Layer 6 of a small transformer language model trained on English Wikipedia (14 layers, counted from 0, width 64).
A neuron's activation on a vector x is GELU(weights . x), where the dot is the dot product.

Input weights of the MLP neurons that the questions are about. A number n stands for (n - 128) times 0.0062.
n30: 106, 149, 121, 54, 91, 172, 97, 153, 91, 121, 103, 33, 62, 175, 149, 62, 108, 156, 79, 163, 159, 201, 139, 103, 130, 145, 127, 119, 141, 77, 103, 122, 161, 90, 108, 166, 116, 167, 127, 161, 137, 132, 89, 115, 149, 153, 174, 75, 160, 145, 125, 163, 146, 146, 152, 106, 128, 227, 137, 108, 103, 148, 111, 187
n52: 129, 129, 187, 140, 110, 99, 109, 143, 137, 150, 151, 145, 153, 191, 152, 110, 89, 172, 188, 150, 132, 89, 91, 109, 67, 67, 99, 74, 125, 79, 151, 152, 129, 126, 122, 160, 160, 75, 102, 101, 89, 127, 134, 147, 188, 176, 103, 127, 137, 181, 111, 80, 150, 138, 102, 83, 88, 67, 204, 101, 100, 176, 186, 90
n96: 93, 89, 119, 65, 118, 157, 72, 158, 103, 104, 112, 94, 77, 140, 79, 117, 109, 136, 125, 160, 111, 135, 60, 176, 102, 156, 91, 106, 141, 126, 130, 130, 225, 123, 162, 143, 118, 86, 179, 189, 98, 128, 153, 122, 151, 162, 158, 55, 145, 113, 128, 147, 128, 183, 57, 148, 154, 148, 151, 172, 136, 132, 116, 201
n109: 127, 93, 166, 114, 102, 128, 120, 166, 126, 133, 163, 110, 152, 67, 159, 117, 161, 157, 109, 122, 129, 110, 85, 106, 126, 193, 78, 96, 129, 34, 151, 130, 147, 119, 137, 112, 154, 129, 147, 83, 173, 151, 128, 174, 144, 129, 103, 68, 133, 154, 119, 127, 113, 116, 141, 145, 132, 110, 60, 184, 108, 148, 108, 189
n119: 83, 149, 171, 119, 159, 166, 98, 114, 132, 134, 122, 98, 112, 139, 150, 64, 146, 101, 212, 136, 93, 136, 86, 135, 129, 135, 82, 122, 132, 174, 140, 139, 134, 154, 120, 113, 148, 177, 87, 120, 171, 143, 111, 211, 71, 212, 81, 147, 146, 102, 128, 112, 109, 184, 80, 98, 107, 121, 190, 166, 69, 101, 82, 117
n129: 123, 72, 198, 116, 128, 107, 88, 171, 138, 139, 85, 133, 124, 152, 106, 69, 134, 64, 128, 170, 162, 115, 153, 127, 104, 183, 135, 104, 129, 159, 140, 99, 109, 55, 99, 176, 114, 198, 114, 64, 120, 100, 71, 182, 145, 131, 159, 106, 150, 93, 156, 132, 117, 154, 158, 171, 109, 117, 102, 99, 186, 119, 132, 181
n154: 156, 105, 124, 154, 176, 145, 162, 144, 141, 154, 108, 119, 165, 93, 133, 88, 194, 158, 143, 51, 102, 79, 77, 144, 163, 128, 183, 189, 98, 77, 96, 94, 139, 115, 110, 85, 133, 153, 106, 110, 136, 134, 82, 183, 139, 163, 110, 98, 170, 118, 85, 159, 136, 156, 54, 123, 167, 108, 101, 136, 103, 101, 155, 181
n211: 71, 94, 145, 216, 115, 109, 162, 148, 82, 67, 155, 127, 119, 122, 119, 147, 59, 78, 162, 126, 166, 83, 79, 137, 102, 175, 114, 132, 200, 123, 123, 172, 121, 94, 172, 154, 107, 171, 159, 101, 66, 99, 194, 66, 98, 64, 85, 108, 147, 126, 129, 156, 146, 147, 149, 146, 173, 113, 110, 98, 182, 168, 167, 123
n224: 96, 123, 169, 135, 149, 69, 99, 102, 126, 144, 179, 121, 53, 109, 96, 113, 144, 150, 98, 108, 114, 83, 92, 109, 132, 111, 89, 235, 186, 121, 104, 177, 167, 134, 160, 156, 147, 167, 149, 194, 148, 157, 92, 73, 138, 160, 87, 163, 126, 93, 128, 92, 125, 139, 127, 122, 174, 73, 211, 107, 156, 193, 73, 88
n235: 154, 188, 88, 116, 88, 114, 98, 138, 105, 153, 136, 145, 87, 163, 132, 125, 158, 173, 133, 119, 180, 144, 103, 129, 79, 120, 167, 114, 152, 107, 126, 116, 152, 117, 150, 152, 159, 140, 119, 149, 128, 156, 90, 105, 138, 125, 164, 136, 135, 139, 200, 154, 139, 97, 103, 93, 82, 113, 70, 85, 135, 121, 103, 125
n254: 74, 117, 123, 128, 159, 74, 160, 81, 191, 84, 128, 86, 82, 105, 107, 52, 76, 155, 125, 155, 91, 131, 132, 138, 138, 135, 20, 152, 108, 121, 145, 121, 196, 115, 130, 142, 206, 116, 191, 150, 127, 103, 126, 176, 113, 157, 65, 167, 98, 161, 168, 116, 125, 249, 121, 130, 95, 127, 149, 127, 110, 141, 187, 159

Each question shows a token from some text and the vector x that enters the MLP there. A number n stands for (n - 128) times 0.034.

" M": 89, 127, 115, 80, 102, 124, 168, 191, 117, 149, 146, 148, 176, 196, 91, 116, 144, 112, 124, 111, 70, 144, 159, 117, 132, 165, 80, 129, 152, 121, 186, 117, 157, 148, 177, 71, 145, 94, 98, 94, 84, 91, 124, 113, 147, 125, 171, 160, 90, 134, 199, 132, 102, 64, 142, 121, 140, 136, 153, 163, 129, 89, 93, 95
The neuron with the highest activation: n235

" a": 77, 117, 103, 100, 112, 130, 204, 128, 147, 139, 141, 163, 168, 197, 94, 108, 155, 105, 83, 108, 101, 119, 127, 118, 104, 149, 68, 171, 170, 123, 133, 96, 165, 151, 199, 78, 153, 127, 91, 102, 72, 98, 130, 142, 117, 134, 180, 155, 76, 124, 170, 139, 123, 67, 131, 133, 150, 134, 184, 163, 133, 103, 82, 124
The neuron with the highest activation: n224

" pro": 107, 97, 102, 136, 110, 100, 206, 146, 146, 120, 148, 156, 181, 178, 110, 97, 135, 107, 91, 134, 76, 129, 125, 141, 112, 168, 90, 161, 160, 135, 99, 97, 135, 173, 192, 59, 142, 120, 90, 98, 76, 94, 137, 132, 151, 126, 182, 157, 97, 140, 180, 157, 133, 70, 105, 110, 165, 123, 157, 160, 140, 108, 58, 122
The neuron with the highest activation: n211

"ce": 99, 110, 111, 141, 107, 139, 170, 174, 133, 113, 125, 152, 191, 157, 96, 101, 154, 94, 124, 144, 107, 135, 131, 131, 177, 127, 68, 144, 195, 111, 111, 102, 127, 146, 166, 103, 135, 135, 89, 85, 101, 79, 123, 110, 148, 113, 175, 152, 86, 111, 203, 157, 74, 54, 148, 113, 137, 147, 211, 159, 128, 121, 67, 108
The neuron with the highest activation: n224

"ive": 96, 91, 118, 133, 112, 125, 198, 143, 118, 138, 138, 139, 208, 160, 84, 123, 162, 113, 130, 128, 98, 125, 154, 156, 129, 114, 58, 105, 197, 136, 116, 86, 131, 152, 148, 92, 120, 157, 126, 107, 77, 119, 122, 79, 159, 109, 205, 159, 94, 124, 207, 136, 80, 64, 152, 82, 143, 123, 176, 137, 132, 120, 123, 100
The most active neuron and its activation: n211, at about 1.1

"et": 105, 86, 104, 107, 115, 105, 205, 143, 140, 153, 140, 148, 214, 164, 121, 77, 107, 141, 114, 97, 93, 153, 141, 156, 125, 148, 48, 130, 148, 116, 115, 89, 162, 115, 172, 98, 146, 133, 116, 71, 92, 100, 116, 106, 136, 85, 185, 155, 87, 156, 184, 192, 127, 70, 111, 154, 125, 154, 163, 164, 123, 122, 102, 125
The most active neuron and its activation: n254, at about 1.3

"n": 79, 108, 131, 94, 132, 85, 159, 185, 109, 147, 138, 127, 197, 197, 101, 93, 131, 113, 106, 122, 133, 122, 152, 142, 169, 130, 95, 119, 126, 153, 125, 104, 150, 138, 145, 60, 138, 118, 108, 105, 100, 101, 146, 125, 123, 95, 202, 138, 83, 143, 181, 146, 92, 27, 145, 124, 158, 158, 168, 179, 124, 98, 82, 149
The most active neuron and its activation: n129, at about 0.51

" and": 59, 103, 131, 108, 154, 119, 199, 132, 132, 133, 116, 137, 197, 176, 108, 93, 179, 132, 102, 151, 92, 129, 123, 135, 133, 156, 92, 138, 161, 136, 113, 89, 152, 153, 178, 68, 130, 108, 109, 111, 78, 104, 105, 127, 135, 92, 201, 172, 70, 139, 188, 157, 132, 83, 145, 132, 132, 136, 183, 135, 109, 83, 85, 101
Which two neurons fire most, strongest first? n254, n119

" the": 82, 85, 117, 100, 111, 102, 179, 107, 118, 150, 127, 159, 187, 184, 87, 112, 171, 108, 97, 148, 92, 120, 144, 130, 135, 143, 69, 164, 173, 129, 128, 129, 163, 136, 186, 74, 146, 138, 91, 115, 78, 91, 135, 139, 143, 130, 195, 169, 53, 117, 186, 128, 111, 73, 110, 131, 155, 133, 173, 165, 122, 107, 109, 94
The neuron with the highest activation: n224

"an": 89, 144, 125, 107, 112, 96, 184, 132, 120, 130, 110, 119, 180, 181, 95, 90, 141, 108, 106, 122, 117, 107, 186, 149, 116, 142, 112, 131, 159, 173, 133, 94, 128, 176, 191, 82, 139, 159, 97, 85, 99, 128, 125, 103, 153, 99, 198, 155, 90, 92, 203, 120, 76, 57, 140, 85, 145, 133, 194, 142, 142, 118, 102, 115
The three highest activations, in order: n129, n235, n224

" re": 97, 127, 118, 120, 123, 112, 197, 145, 162, 145, 144, 164, 189, 186, 108, 113, 113, 108, 107, 139, 92, 147, 108, 130, 142, 153, 49, 146, 143, 130, 122, 105, 134, 164, 179, 77, 147, 132, 81, 98, 74, 104, 140, 109, 135, 153, 181, 159, 75, 129, 177, 165, 114, 63, 111, 121, 158, 123, 176, 152, 111, 87, 47, 128
The most active neuron and its activation: n119, at about 1.2

"ust": 76, 90, 159, 74, 96, 121, 162, 165, 116, 166, 127, 139, 197, 160, 70, 109, 122, 131, 130, 93, 88, 131, 159, 152, 132, 143, 67, 130, 158, 123, 143, 97, 143, 123, 163, 67, 155, 111, 123, 81, 77, 117, 131, 110, 133, 115, 184, 150, 108, 116, 217, 147, 106, 69, 163, 151, 153, 168, 121, 174, 146, 91, 107, 142
Which two neurons fire most, strongest first? n129, n109